Layer 8 of a small transformer language model trained on English Wikipedia (15 layers, counted from 0, width 128). Numbers have three digits each and are written without spaces.
Take only the direct path to the model's output, skipping the later layers: a vector added to the residual stream pushes a token's score in proportion to its dot product with that token's output vector.

Output vectors of the tokens that the questions are about. A number n stands for (n - 500) times 0.003.
" states": 499479614474676491520557412343383584510611422284428588423379434505345598711616453593562497351433682558444420508562396452667353370620444637458407612423513679564383498497316547501436782706581472478479229561528482464615498691456332642467440382615539476394495743587376479483304461350533430352551614524391561578353555583543549349390689618576475428471494673510473634334395426654537341544567
"ball": 483654694680595506312539490499478467768353344698629490648502510752220389610522446716488501351253519436510366525497415486518330287404395565364398259415410602667512668398421299781275324673376528315696605432648790509736564679431650494613615508439373463382700369601309444476312594393244674557524688263508606463482470455672389578554565716370422224464351707687629359523360340616521402586679
" reported": 625561590464775446629377541338509615536545441429447522445572374443508639541588401568594495372458581475457546630559678444633478268564343445444426556434585375595407475261319407478530539527650548583546221555534487387618443672588266614492638613574517438544513573444353282474387438463496478669314497588525569518376472606495572448599504556434462494418401394504521545390534519726469462490647
" | | |": 594538587724620426530553490318514403731433318548639563584504674552654474433511428633482546430436393537288467367568435632712415603451532438474349523280488443484397505356214474583690478649406459597408501500704542477558630617492593646625477627351501417401601417467596676467351324446250639613486573352399493467448324420700612592412620561370381295486313520548424681654192610553340521535650
" | Al": 528398509530647554427480577394454453495658503586489603454603615556503511489370581636654454582437510480517409621475439252618683462492485468621389545408488474594435337564493445302586492533370519460304446540471482472558461613514423628482351505423436626396588542503495628479426376598326457538570469544561641581346529403445545487439583693428371423466530410701537631552373589408424492412634
"ame": 891397376587686657756548542401627564526730251471526598696521661421387266527618298598417234471367729514427466485607441398411444481267525353270425557496324674524452408416270347440589576659604391435730517316597512426457817455496486449530500554478723387594552466580482507493663510336297589523544534663537456545516655378392428412299575323555382552438691489449538530358520449664510566471533
"idae": 378576746795624749474528556218226561794504337474554482396247647560410311694179313750623388436508589254339391580516644544834209570539561730631458591478462367502505527462499693637510787701593395486547391498613544601428476555464471702669562656545502571394521541371540425483300459257235392640659596594423526459624506600431378368293459498603352577440560315518494437363317403592443266526406
"\".": 424445746616532553144569372497432689525693503349655515463436423715451290544554434689556546596447675585312469534674575569425298413355485306268393713435547473373445399376322565316470494441310823279551507406628381776630780468338650627495474522621870514277431530521640544478427385308512363575576750333398477503470597738596527477379371578516452348582544536557596477524456348388357565722512
", The": 251557523532624479536305628587425511518644371557598543365465547529432376644426368659635381407350534402623540756473704423579440490537490500398482507508568420576588353523356440412502487423394582472558537487437527422667472630463417591349353559619670479359574587397425241485443439457452587717638395591410439476435666424572482515574371604345433520513591727569604497621347514531433501438570
" number of": 611832415661705490583691263432531509553430298449720513337366506615115677573704517570623575610221589439464784580465373465450368464327535557658333475423335464657420456615378303552516583471401479558367433406412440284622295658561374607447368555594688533483537523577631573461367417344464491574512758690511517403398107486540468493511520662566492438406516562331548429583348676691453572595502
" debut": 509513605466733585539574445530553537548515439658597456492579639442575198537481275490731545449380408529586572491715520442608279198429567629581435590393411486604485580572247408490471654324489517533585505362748455410512461768552528643492580530415643028608698546550614503460430388566440520534389373448677685284380467390694408457481504392384390471366391360353773339678300463359609409716681
" deg": 583527523545675461298483454327468461610397371551666566455370469571204483421390446592610527701315582465247536636600448493691503472455357596559504620332623523360546402399630389789412684827393649373510373680611559637494419642446427702360362607612587448623436539458591413460505528684494454496491668408397713346282266254422452597254347568403413456498493632558462566819325530443469522606564
" Label": 547563554581679423509521698297491626743475576515333628468329656683320464630407520569696332343299584263587549692585638691630428243379490704557269689263756554576499513566584478559563462603389568368392419504347510420713494885509522595454510491553475431239635368366529308466295562502185479510538574455274604514323520320631545419736464467671316327485358385478431568409427501501559599647531
"\n": 467604696358415384496306317486633440372475341758339392559558436579602462428364416441538734592580610558591516431542458597595412549476638385539360681621637537475435762436345626457593565457656358499524449555510377323492676466502530363274289402452470640518441378579506448500484524431339551496586595443312464463511618574499561614493653573429582702589404448581502332649483455521555549477331
" John": 395441594457473523593265516525417641616620579468543715398482587406440384619424571445463589516412424477460529613458524448589562434471433394422438449512420549450444543415544556462557578588380512589578429434552586549446582607608388524548360483387578450491554440570450462497488410469362570575442574512443412567386536463708445556602472514486503442529507554549403638327388530530502562533618
"itive": 473393371646679668168697518465443619610487261518542547482359606634277426318600362646513571359291735474236606632497404623514533422416319503564688554494432363561376519259440461591667567563531503663529325382613516237897615698615529544512408717271651379458540677557636537469527292696324495640489735457639455529278573341256749326669514664552225313366625587409684465440382275582582515547231
" was born": 427414666585828667640329411414357561674573384508671562300512542443372472434112232674650602452529488761550496568574484333566393388488475441630257561381538492544269785421342633539431772793434342418845361504580734412553402516533460679624444444762717263564560639563644583485311552483269394694320467664293598344383270484794391223488537496442389476473379436500460402466408574602326503628621
" |": 529623534533412471406632569556556541439534533568289536677571490657556605431482549543477509524545449552517361452502521460479615517431541326523474412495445485424491375542278578381555425418551395644354624507436417396369435486536559443479369528492455612502528487580611611512475365404402643588642464486440491412389616565371594491416577485566526511555564474672469555570465643354457575382527
" said": 491574597401727377554459698354606627556664507391499520440576473494451493624554317581426524387409550513544466567524515445593490181604408356411414556429571411547353478493209372527435595567622650509533370347622441527675642677522397582515647597555546422550523593593667374486261490500466394554318461527382442405299478467556526312538511529452481541417528530528479601506447596746459534523562
" family": 698491618592512664624497482451328517631520323453671359270406645528319393574435357593601509718496533409329418603506451594569414414473627616556425385578564462541284593423499488625396530519453536472488441397430725376438332633514799534533553509716674363532450517494347391474546379289445648561279616617509442447479528724429200359494453587671531464447532482584544505458464514523501553517459

Output weights of attention head 0. The head adds the sum of these rows, row i times number i of z. A number n stands for (n - 500) times 0.00076.
o0: 514476444381488545699507391587502660577527584256321457540445496650513651450314642499302666668484401594538607478500394550562621433456435523489359553459459485441493373510303451416452378537489636410314594483427540614589465514614487555773684496762615284411441407276722724555487475523613607697368492613448467580519379583492442494407391552708330472634647355355588494518311674095295480458579
o1: 568679393632571441360393616538307337428613567556284761452549490354479428614617481710530394421506328584508465477444359502489741385750425526511450554316597450621444546536521560469783420625587439590532351582676362631423394676500651395670499434161388435574327575470580556596385691697446388365411503665499566745430306272386464655267518627388270496435612630625247708315518548414380593507575
o2: 576390619536555348383489401540694533613576510541472558407541411729452365511318424373691587462554521399388590450530413395512522401389300718596460387407542439521521588546545463663223633404362303377603296535499486456504431542449651830409653571563292744553609557698278370585338506615588664394367529516422555442645568421459578364376274760510385549334562611395515490532523343663619464643583
o3: 276349421577341518393666593357467406479610536545561663244655493708652519393509516372477519587267643345364492435454307596401429625705338629489563422283472481543443621507646201614446506386638627583473582240516452429618464419465548573514418605493325699543498462519460503367426593505450572448446651565702564659652516393358482482462465592439414387093562631411426551688512661764601414693628
o4: 569373500623411421541375615595462305603256299650487646397614467332505574442492401469658559324652483454509394457574559332489602559607440684581349425634520637412657633590386574254617495492554345562657340597458569516493511361442427592381493360718290703295541520708471590327480352475612487255504364573359375706373508438464493625549659597561477645434530740550280499613615380481669431472468
o5: 629515461431386517413668700612716478585521375401498607556532616292502542524395559636396360499477349456475527386405569415421722291666565585595656462342431657590519310386401383611262511466363535791435622534508618497561540702368364599508467506506418618573638545657657412639487418567336381486555483446557484593190404362562560419263642417350482478409530666447517533523341558579448428488573
o6: 379626325531732464576568656591455402418537408451404518400470638536484680474426253446546530587448460531478365320540370453496637649281388547607550552605363507480490353467484445328687386506603499554358612464576335564435309705376630386607584485388513573323378622450649492546418589547367534522543489690534548364679484289386606478309722656457371479592352540463445665602498671656405533601632
o7: 594278455534384537483659608467816448602378551484561686584322587444523604504413716554567383502656340360496423619558639534402496641565573514613829268361433598421577379333549482459518523403360371586512669353405648361602664470442314581571394377458555517513470420420497439596352336554590529602422343429492464543283518598483480419309586442701506336522588460521400416383561670529493708416641
o8: 341512459512337700383624429449662519518460533548516414389491416639607376526397682576274311345434510559365465401416591383573390514578547583711347270522549337634630356449377473503343308500472420580422540472634501358561541523513529634468528603436649478517379570502476697669455418462727539698716287482486307460565723687539558622220573636630645386498591448519343473515418555508458511495606
o9: 574611474564337514294552482422481481702356344368481643743414574299511313524458683431506288422571510514558489882454662490298787526364643465540492386389540536520577432528414406390587563468459522488501666602371800504580318554362464600662408433389588422267529592485624482570336667375235455389772466755405446404454364516616500475605666492471452766427238405725453448464471492606462527491624
o10: 583564495412573436464510510642616441431383477451370617386567352385394606473558390502358533465311411446546429629535534387448512607511484475710589399442521419624408678520619490393586307372526520552516288379503431457471507670506428492748455524531393360445650532477410585723324521557549614534369454714344490441435502470619540491501503582481658475362475889614722532234392578543649563336552
o11: 510522536453351664658220423322349468402349402729538436508610429666483383633527465474508573575552662454563446133525458582444487653498508476439628604433628551507370659709583706578456634467527476383512281480512464648456450441561528439445430584325611589602633556526453485304661604561438387321701474512676679557535461442409392524362574412548515767569436470396549315468524420310475418590318
o12: 446495503397497513258545487705568462362646645396587509534423682550429516649626605568469293507600500530520548562418333340436623387681405552476408529409537371509433260286564506581556430458444556585388294455801369815670308430365446415401410462481604437736607778549385556701670479712705314602539656345761479644442402434488416634430329589483313612626294419210736567510426654434303492333503
o13: 447260456351443332883403629678591366389417519616451562370510506525287539357495401325443590497365492468462492533498483557556456527411354645623531471775385530419628531462575300454530417537465469611570718540603813257542409606477518358492477454514337535533384567604581504571553428537435523494491449527562527560556530400530581536732689427430471630384589630538252561534518395360420503543561
o14: 365400290590504585497639414427540481390300338443655519411488522669471536288526638418604530417526572480514683492461526479346559571347556340479341556667603494291632501199535261376554554627360558519418459754517564446435678250545557535600672529468337659372454414507404532366516627533408621506361551587670419397445445488497465611715748680560427551484520446780555424732672517488364497334447
o15: 598543278443470484599541604516394493479315462408559475511475564471486193528584417415573584654529566342673631569395450580356484383450594338460412491493521675431385561461488577479663490430640713697467717254600454720556607660706610434612546535329477619609571603446535495462627630469423430365595534505493488594380550478542435555555471434468495508383507443370525515337388334476479221400381
o16: 649676482438718323556540388367709522562520626479266486572367454271465406499659504317299624375646343406649559599538540586459571332491668578496529534608368626405344500558422498474467526529553649442589516572645521362529417764403576657549722432468463392569637424529618243467542690552448350515469476530534415362381440408490482431621529399496371663500485369402579540563450534378415496588432
o17: 653491530479505592570414444347519411296432507644437666550553522605522484464348546545668364537589609519528410608512675442428537542317467424626556507316521639342510379578411545379615288373366563345414490530383514378370643442622493619687609402614521597273369572503507552392422643430249617714538465615624464306578397611349477410450462569675617525562578352655469414438577400610520668413524
o18: 651494541303138631526724477289535469617530666431419511633465659510569586617694465438443336508656366443355418509587553546479438631553625438345543509614445543438599348487481586514649534742532489453310535615364539555263407439528555599401435452430485484701423517496267551713550265519636587417581629340405485500473348487556535299497565420428595564354468381647478622556601590259479631571255
o19: 538481325428443363672496604707534435455652517411236363366809408542210596485631534569539558597286482655554532403592521584384574519336333556532362694697320507546411401709557624561577498489550557456425573573400514522610283574462310316442394632334402545574501585571547513754666526515513434529578312335508532463464482541583507656612348434415378443684452475523675638397485477255418450471556
o20: 383254556404327456365730494542738365439597452529553589525471636570603404701571425644366544664435503469282576468510508433465480635558515500464616498550436548511516462433451278516384336312439487649297581426444537464454609500371542493400405572505342633422403626537532584548529300416616504630649541446562613702507545520396622386290461622515421549383733545565418601568439526516482545488536
o21: 491462537554619417505425529652436616544609343531440349236517338434335597602426685620460625343476488550630603496402449302474451527636396351665552535583386516512517618526506421468394456457593633301609540381621482643578469322341407475632431444483408424538485771469515621478345461791692210638440410582420633610414715598637583544487193588356526483393530697458618282378531471511666357390607
o22: 516594572454472577521541702502654312448490256628549629597564646401647241617379567224402443499559583305526312621605626412381604664674522464628652514513587440405596546441424295516543497789594311734450640410485593557474599322628337493335622440221365589502523263690542426507466409424300661520617435695502440590355486206658423463597791469357640569402392514430408343372473525622464609512450
o23: 291640396410684383577379511493449506419690604564558594425319496473513495616575652360260612384488389583506501541458491311491450458655565473657677528371499504578636544498703486486381559440470474619325210484479371643384605426479484602309350416401447288534493554621659260545512466322550376606563464468442565530315409631776468532542450576500822536601433700534537588443526476326671438397814
o24: 537778491348434389562441460492495294534548597474444608403301497400439475472472519340524691547647600286460571437562554502550505244647364550511549503543628385650596764404544607471679581406433501302497456515668473353521531458573332627478402402454561442488703491425345437598575668535563482554310475403553601624537319476739504357596573759549424494436284526400432476651459422697468513319435
o25: 351558612625441450597507539613499371389509499485437405305625467308610501583543490536246412407476568464478454692538644318292549602625401394515533465504507305450624534530417561606302549536501616285639360538641366625522539284527395362354423581399638449353455572527581504756585429498812401475601432370493569574523538489587288644456467523637549525547470624399531475384734500493701406598623
o26: 702640582640446372345625424289399579557574577422571428603491406454195480330538489451418360640440568357600408367313526384431314492494439384385765598468564554542347314650748332702522375533415731434530703363561563381478424462486345556624507487604550538698530387411547448469649451570576497557593637386905437382692532335351667477703535367702288440404550380559644625639486456558355598492422
o27: 596330610299553529489608250411381590615455594414635374588385494568590598517475449480501659519427634609345539296430267645629212666511547524602585385652324524546414670516552366591338508579687377544530700491552215464311608464253501281430439466384411360687435519426519566411553509402566649459742724511363697491598437747440358373595601333487601531487329737464464528402462344538649642681537
o28: 385521504550363463543497554432603515490484295542624564492459491549659395268556492592479482502375502481343482538612440447536515320461502236479435428763612505488627490317528510336586353335423561542471598256457550605518647419516431420467405383585607533351401505570511575560538473648707608479532529418584497550551588511550404393442585646309480531488571489667640527618526567609476647342517
o29: 300386283445482634528462575457198282391290564539576473461692690718408444536619544545787526603502491666615517334330622311275695524255609458381525356300603556372547387464561431617486471444352668561394495522473529700670455511752567488671441637506377537317330510461523488457616414632421441384593530354626422541609576577300670688550470648603253499577562469596529589514543391440281368621521
o30: 434515494762568592214642659557576473678316509273471467583561561476440542701422335492650275541575472437454393567623700594428518555451416509419664517340547368593376439552316675336429554614290721514390545417598640498532588283539596351444665554615574517344300522712627455595453324533497350490692504583506496501312470623403405568376552399575559510731460477507274454190599675522452483496398
o31: 372469669489564593552288358580410469598465473467519244600476448386376305622450244429416571474573657642502524570458512586644341375687596416583485540520482359544441564607424669467416657549515673306662404554560445627631338433420570474458620490624649362809433513310413292630555477540518435444476590821487422423483569478602467557447426441424491701633471593388437405660365453520634242619309
o32: 492505534762551491729385665565555644590385465398279598478380504482649576573551483520610440322538345464696535547392679463534406642422508679788513280507490409233421447573341479739372581299587502585544368555424708304554344682373398671361578442341479496533485419325621349628439547370437316338416408466555539306445540528366623373518518499495554452591336751495548656369635651566521515534669
o33: 211370429487413525424486508481489526320311486514655655468561605455524425405488394486609541388618701483445550379365433545468477595412575361555608457582638669478601512365475442441444428398618551506482538327437496743508424410592596399465502392378347632562340527746310530678369533491610492433641665533472448390670479510751433682449608562254405726379401643495571547657557557443486619498390
o34: 687697589381523489404692532418690678618526543327248458593632464734559492741611318557576550638401438465248379382701482620605326596366578453373474579454368649724298587718345612375375498435569312393503638625582331266491571492633646617455539633283506415534365341627605626483394376217458656464571687447380584348573535451522603513320369463596482307567539414496337567581552491436377400523459
o35: 339457430491487691454790451527571681530447463425628540535481424378548506396180498487531530547534520436301344625596459660641411561454611388401348534445493686590595396400440294515462482608594424566391714544474516597289255537554586662590508686688648424504525452332398557504414550615325771579358628523475467474608559712467611269609390214402352335329652392593770504464545520412504468415519
o36: 581713725230688784606394297517569454598522410542561356348407350423472579411362490578437635511657436706612538624637392571416446347690493490618404703511515729521490729353363695496537533788695305463679439626350445660569883453447266297586578364679735228759716458344553417504264440754303410387110472978197351411540209410765555146548491236263605324394564499329560200403610208637661521624541
o37: 336666407703586617272373290443459606492393587577400733537546508206606260440602410775545513523559645465584530349582485749617451526429526322348563566498757382568238675461409698535530447512585714481502485236490483571495681619550573223523408575416719681476413175538371483434399641322403582536707367669334512375464433682430321582381533481584332673708500479432374391483357400718620573477376
o38: 176641455353523542435456425444488548275522616647399483465581375702542491281408476466438449397517512353393257392416435565546494556624558606441387529613555462649530388248807496501399500552678608483665427541429600573373471448411428475350293575330524445549619412521476515420381526565596584586740465551653626517465657622468282641404502515606559624506622516603389607578342553485788438453606
o39: 512281554393350483624255621575474392444458497597467459522558502565572586595685615217475398453473475431344637618549593462493543540443546478547674616591450546419424491364600479511423524433443285472797378699341552526549509578555254514367465387388487457561534434550455329830466579425624560390599246400445562565405493393661438416628568377554690601404506584577543428452704407483559610510565
o40: 479658553378548255442430379251554480503405473415467572607397400453464580458636398489477563500575457321463671489653569500670336327659547511440670581487607558717450767515398424755331752509436386590522050632558417409584544677558630760293579523569370407652422422614473323517443665308481523390593572392243592551317379624462390412441454581487662798473400545639413437635597416606706320446338
o41: 527500635388438503605541401659288395401505478530322385429654517524419586550552535282459656581709541529767583310472413559635578229587326465665390372509597575462671840579424591562470534586808461683534397454636336548608309500492472315322430456507246424694420598571485533336360462644520458480343484529685333524393300365412366641522484436451513664445472434306541621528676511546530435739435
o42: 506463474523522619334343523430299639721339624479515599604410443460451584328509367436571359488526338565504569327581457286762522403447557488298394463379578651532685472507441466717627473545550524383446494684611643328505556429403750790620488713698734520566373270482516476425449411415539569567445763350412451412294609413527678429381492512481517389592393559535355548663480608328559279815337
o43: 495597418485209523684590607673264757513645475231522251646522394438469573469533405696533558568558671505533619358432475703457474476352529430659370323572413468376441465475499377693592673533531686333274605449642475426298217341553567192456382533523337555537667527405421677597717354479477393260830698270760517681846542703292579538674384387457642465378426342488812499654430466520506358384378
o44: 538332600623498484380454359437500494572552406374454643587651513710534655426370469624403523436488592455585465448662554444631588710601232488464561436373638242450409369632355777518559455664425351327480334498552605655497548518499728687584523685715382401610549616399403529328337564458163648544071504570488555479475459432522637643293380498515414267544544268580611415639671599445474448575457
o45: 638310549421590574456444339433404729561627444621613354297524514607482521477585630407428385439338588514404436308363305456631179633519422550593580355557501547396571488700727463433268480426628466262422325346496339623337422574471615452529553377723471345623452594497143655453652362571640577544558587432538506574773554516444569506532513510631501484304669587434338568549506508653538663700549
o46: 703581397299402370810501662631520402660569485539495476599666445384363703301769490342449299663544358555724290530496594524402380398561476428345589566581540571698467399667673381561549612543382662657554662481491617380470248488532316398395566416663469598451498283439472508640454380554431562667396417649575385529736369310560696463618373387360262544333547443320755612458593493362325484364541
o47: 620574529539511450532687505572846435408462446536517378399431693529340557580384334416585548430340422325402516479529388565570400323491397488496614478314500501549528402397486405392242615367359495738558354624544517332387424740384503533851451537450739755577529837444465572248692506729475606468271727501626507308473529254471611333357589472328586658454594532405377532491582604643539388515638
o48: 414505339495679479471703542548415658527463587434419524549588550544649707396522528461445292357614493550554484535382556348584628414585698430440591227261638364407385396445700626482491504385621536591458352415539571629419353650646370251675624540809498450618520561290391561429383681533322270604510303486777574442405388543421514601525471415600650346548451344185522527587600661630430487392503
o49: 733644330620511518493369575417379486706386253625550569488510394457489583562336558478509363657234335668517416403502387620485343592292612561448226631615499736769610468815515450581492584613547524496573699563502321331484349379392529590475541509387406524578329373642541484735437304491509443515533337594407480465513643132329673430610434435571304486341633591561376602603418636663735366676381
o50: 509491630681583488370360414468366443589475359483341386549392426412504668668305562522499786419564522618542829204507444558626583601447470606296349691531852711463255658745233634462576467534312407509664287575460287451412633371381498711344544507492362474287475613649460546184398547453481376679308546387427338593701638404550504490439247634519450390504726496639696532409457610506623599551583
o51: 462629460654498546391483622504505467739346502306397377521518508374532632576341829577305374516504534509319510484429707446413399758376540628602506274419508468596484167591550249594481409520691590490512704354386426377380465643421516354678586550460399466538443524403611532688431447435552534638668549517577493399670650422529650601520409463691311421425479562418546389251304441656594490690568
o52: 611383547313409470590626701545770721474418485526558470574520440500425526541523558188596313582469668385397484505579586523590508290503540395305542596582445669436467308426579527633415524433521441604531647528331571524372412408544420562433662553524336366511571414488433165494506450627525614526496389539479435327341422589673481398595525297464657601485557327613726565449817640442441501422529
o53: 447505529558567569524372644667352347544402459470443475429599478253479486604341543547467507445640442629711346358207567230539528578434209721566447660414374573382359450626534596581527556732631495552542401549574472648611233622458737475350431597577531480555506764690512627643441618563341410295512553481659604426526477243421422451450438446548234383570526464499296586360590416745610479544520
o54: 625380536557661685555462410490484460376344630553517499529503301525263646600540452544465565433564609716586690597504436458756608401492161689511326593479459414525291630771447604346427569585502383548563354671539411473481358453513529580445583553662640407337549661422656599482453488442451416527237419586489407346559452424523320434629384446455511418652478320413522542501653513438342340631699
o55: 401295419632511451427612674649552495452553434545423591416440490551372518490173745501435579625407573404574406470600436462328559616415581513395446586518483680309516377300462574349739335709450468526582697569592485620581674164411504476322374584698310442315453443480537606346414249478600499579505382463699462778540615457379556704729469358737390257475881378503537431596546519459434486484696
o56: 446419377558528593507419671773428591597573656343435754587412506413588536317248485428620365528468519625533584585392457348546638390373391553464327600227439509422444332432563411584598364611437418576341571590472571458622606514508495390690520736749469478559448519450598671404474476548382516637299571808714435609474427263445602232495523271407493342487538318395568727519598659513190607554602
o57: 388609426584518754405629291369405495489613652453433828301482431552711570443505355402494333560675300370439563356471690444412437552560353466221694560282742395648478558541567598603371536446374461532525340560514444624532640555649430694337588575602460469438514421642488648553465496678359229626538404340562567446331418805307496487535372521724333321365756524575571430462502346525507578493574
o58: 497496271353456603768590719564761540521599726509428552524511415605483708428517726658463431237571398504447544621515560451442484522644395396480483518417278550500270489527658436422437700530402344522423528555457545331261555553552433183476510516389376516518547686530499715516376683431375549720529445461416592413397401538463476369554576368565668432526451472484391575332423575562445654280741
o59: 557433585536720468426701503433607632502358569521487439582474347546422513586331629628610368494409698464577346238353533413425411743445483467541521472508654428377433294475387369348402430422593638563445646478524379602363497640490545576345728614669519410428414512366504544531465493502601500724543303744503494520491500551378561452361505543783612421380609637349429427352396517635414667381612
o60: 277687471268624481568518408428571463488850366520699543376666460456486334433562498605479484554572548410500461583649581551502372604625571399548532496628671452649621627533469387502295622608658585612527604411564462415509520292429131541330486599460701480529541505543492315588567419552443367556506361411455541609294526336559318377495446649360482556377483731463372472331387280593696514544558
o61: 486581538338424399379169341493310808455493559498428554459551332578380438561313411658566635376406522693414529499424199264652730470487327599470259619700622547492594641274537599403708402808270523294550488613750354712448458304359605718501435530571314320424389712582540577522264410466479367336256690542563377894747531473610326634522514726395207762512572525583720635652556502323431347539732
o62: 498540486629452451499591488421341433712619154451519516487422569421483495533629415467559500652533482472211475580454456512470374523349751465422360655613401605546410461599575356610471478363472556453495643478639471563763509559527605704563563583464415641441479617357446493385391530418583597603490656554531579465602594461323564438327202570558304529318522640521319557610692443560565317553182
o63: 399470502652586504472472564564498480486236382462482384439440530639224459508472454385508478247678464509489636511458593459539433479425505938654715533425388730496551613501612627464250491399493542462603404487470673482307541595346483429381484373501488678477485705523593176482464635239511398601542444433509417428529559650497402512533658351566572519616466727612343776404586418566641394502505

Each question shows a token from some text and the vector z that the head gathered there. A number n stands for (n - 500) times 0.0068.

" v": 430298730634636629463524514379604382416578648440534391438421537512524459465463559536597443455487506619561642495321587506628516605398432589507759404707480526626369536533527424452521541467627682
Which of these tokens does it push up most? "ball"

"ity": 591278578634534602416635526383565377419508604493469479572384591645491528511444577634519413444516516419485648724294539431462411630491471605427680399612551454597366505592560527555564557512450613
Which of these tokens does it push down most? "\n"

" in": 378494604687584464451528521580509463467431386445454452525360522511552540480523543501508366448424629534535543393503574475525399615419428536414444467655641563497480512538537573452524535604618530
Which of these tokens does it push up most? "idae"

" up": 338511613600537584442632545516626388445523519392544529492371641566637572571582506406513400443415498493490486542381491590589474504324355428539555460581535551559414402547414506539585632362509585
Which of these tokens does it push up most? ", The"

" Man": 490357562610531654424674625523580386375537576440574487518374673591627611560562473474532410394391420489486560587311497575516312522323336530478639380686599505603318451637485446597647554402455564
Which of these tokens does it push down most? "idae"

"led": 458488589469439603488654634418573436388555603489513507605367700363695503596507431531593494372427395495567682547408506515499321411348362490430655220669524599518439474539389404618664652541481528
Which two tokens does it push up most, strongest first? "ame", " | | |"

" con": 470462603450507559408567567511521419503513529527465508485418535644531444490502464437469412499500441441430605755367470528458454552354526468455636479513560507568533599567591563578583530501484544
Which of these tokens does it push up most? " was born"

".": 509517520591585487438543633514484446407545525429472421516394558495455597556530419507648366469370522535503492490534591501560387625308427552413454393618488448483375461477443591432502589611554517
Which of these tokens does it push up most? "\"."

"al": 608488624471534575584630519559600379254482426454605652571477542430524341388250457382355360509364676275769608513453389466436370577362602506584616484788608596559452557566646513584676371373565483
Which of these tokens does it push up most? " Label"

" as": 456583646444627494440623627592631482397535477425459503691421582548536446470505391502593385507562446521511573578443644630563383509244445538388645323504559421517480598466340577505584591547508531
Which two tokens does it push up most, strongest first? " states", " was born"

"u": 507388621549616560512504524365583451380568586488547470431516501517402469519471516559632514424444504501506644434376541495524477613443438471528608435571619533545466509538533518547501561623513592
Which two tokens does it push up most, strongest first? "ball", " deg"

"ular": 493295635615543570460644569434486405407538584527576474580363586559537421553435567584507390385426416416531678669307507446480368565434394678416720350692590571573383454590474513588611602461586578
Which of these tokens does it push up most? "ame"

" out": 470455611646581495499497538424579457400551565465448466517447597615468613444460578492510514534532493421521605390331592477509383664376495555514611411588541448574370484575519568455545579574602668
Which of these tokens does it push up most? " deg"

"ol": 510372598497517538428568542463565396419510494441458505528437557548506487561527523493622381428509489466486575550484575585487359585313455504469554351596512510588399405574533535468570582574583460
Which three tokens does it push up most, strongest first? ", The", "\".", "ball"

" David": 545471537515664521484560473477549376401687622422561489516497513517584455582449558414562447384425514430433531610243412546410473540431511423685472400583556465553432432654616435435486465518560426
Which of these tokens does it push up most? " | Al"

"atter": 414406679476594572335643588567624265357489576374565582539399552456588533526507410504514307396359596434605565658360393600589348510319449445424517349576543503573362540528499558617523470463480571
Which of these tokens does it push up most? " Label"

"ast": 591481567605516382535511475491558450295442539442391660417331424550403467475325432563432499384482558477532610656491474406463470628504700652383454552506646497373553528562632502547593409620519453
Which three tokens does it push up most, strongest first? " was born", "idae", " | | |"

"um": 473325649654580653434597571417593447411498530497484444426386595516494522524512488541557482372481520440511673496313592466526457586422513565403645398670503539540414373618503559364599605444567546
Which two tokens does it push up most, strongest first? "ball", "itive"

" | R": 556562419535617616568677664590582339366575679434417610541472542566650569396501476331562553463183516524492575439315481580357365546406475491532475569632434617576521385739688447642629413431490431
Which of these tokens does it push down most? "\n"

" res": 550434701535426619336625424371568454435448332413586513641393440513647484535482681508388471535441447255618579805304430427447564557338663576507599326548523544660407537575508688591494612600319453
Which of these tokens does it push up most? " was born"

" U.": 479390556492537555454607545548513335355463450473559517459351567567585550498469419551516374546405553483586563593471492476558363531333380467358470408557547511492387435539465516497601585444559612
Which of these tokens does it push up most? "idae"

"ead": 411270784673661670508495456373609401432602668429505327415435528503563427438472598540594500456503504701551649512276577521621552576408420623508806397788440555659387537546553424367524514450656686
Which of these tokens does it push up most? "ball"

" tit": 422548603483538497432583510451647363377503449465501647533449553536532531502463529363545448533438413519586522632513437614584443507343401513623507472463674454682461514645574621645593520484391505
Which of these tokens does it push down most? "idae"

" and": 524666631397622540354587520504623374687339389380425465657406526706508653561521408378495490517473391396581450701248423525553598676312545447493419490415475355534408503599502536435514509741462351
Which of these tokens does it push down most? "ame"

" prov": 425401636619583539419538589359606392390551576450547500471432575542427576520431517518630373452467507474553600407402667499633444628345445525475688394582602465558345558545499439590491586569606706
Which three tokens does it push up most, strongest first? "ball", " states", " deg"

"\n": 327436612458685476325667574531616436292544473403492509711378586416597583576483359584603301399402527489601526596426613549711360530257383490366552271449481386572312452425272590580469627446557567
Which three tokens does it push up most, strongest first? "\n", " states", "ball"

"orm": 472487689489492523369639512413626424334564450368504534522405573479550543528453450538486310461489560387641495766306398551566366502230498572497661295581559366579333604444561532608644544513399526
Which of these tokens does it push up most? " was born"

" d": 550371711648753493427566445452642426301508584519507667429269462501319379531516524495597416420479574437461526273421596501652577873665420401481642560585586483394348558446489431583422477491578662
Which three tokens does it push up most, strongest first? "ball", " family", " number of"

" to": 434524588683550508530520542354591478408486432507498445551447577419473566544406551466563496473464454466528658466457586453412375580344464529495504397626515507511367488583553576417539586538563578
Which of these tokens does it push up most? "itive"

" | ": 558436533456638588466689585536559375357634616402486572564466510448619471481401456385531498436307593423519567482220518620406386515385448462524494460617460482643389476697633530587637462479405503
Which three tokens does it push up most, strongest first? " |", " | Al", " Label"

"iving": 457336647655589640431598572412608452400496524493485440430387595512497533517518487547567470379474517442509664495328608475520447581420513556390631388664509541536400383627496557365589596456556561
Which three tokens does it push up most, strongest first? "ball", "itive", " deg"

"==C": 591455582610499335535511486478576428250424536443362694423326415538372402435306413604437505397469599493582667644545455397447458681553716647342432556518668514361574567543658466546579364610550458
Which of these tokens does it push down most? ", The"

"0": 572426517459629601471698595540558364353637631386475584580486511445615473467406467369533519449293599422525570449196513628377349520397446474545488478621434493656382460696657529612643452469399505
Which of these tokens does it push up most? " |"

"o": 463591625424656503418634645580625492392525450426462504653434584556549496498502348513591377494508438518497567578464628597559364511213414504347594290471583383528461604464350577537576592544476522
Which of these tokens does it push up most? " states"

"500": 546386683377710568439601503586591360392512485422574508552366578552564513569472354561505380464450572453512473520305441529621444527355481551308571406473566514469440535510381434521606508558436642
Which two tokens does it push up most, strongest first? " states", " was born"

"arl": 397584521581568587565564597572527446442602531407466485463438622555580556407538452493487492459355423547483576399536672542434382515279439484386478399659422494485484443649492601459566584611587491
Which two tokens does it push up most, strongest first? " | Al", ", The"

"ber": 395232639605528602424620594427515528403481582443575467576402637586575479512453572633464411450528436463719621672327509473564297528422430598415645266668503474587436472533477601542575651428605450
Which two tokens does it push up most, strongest first? "ame", "ball"

" version": 471324616602553578414638574478485415390540596501572490549370586575555447540456512572520365412433428458517625681324513496510378517401405639414684353620600532603377499566459496566596607466546573
Which of these tokens does it push down most? " | Al"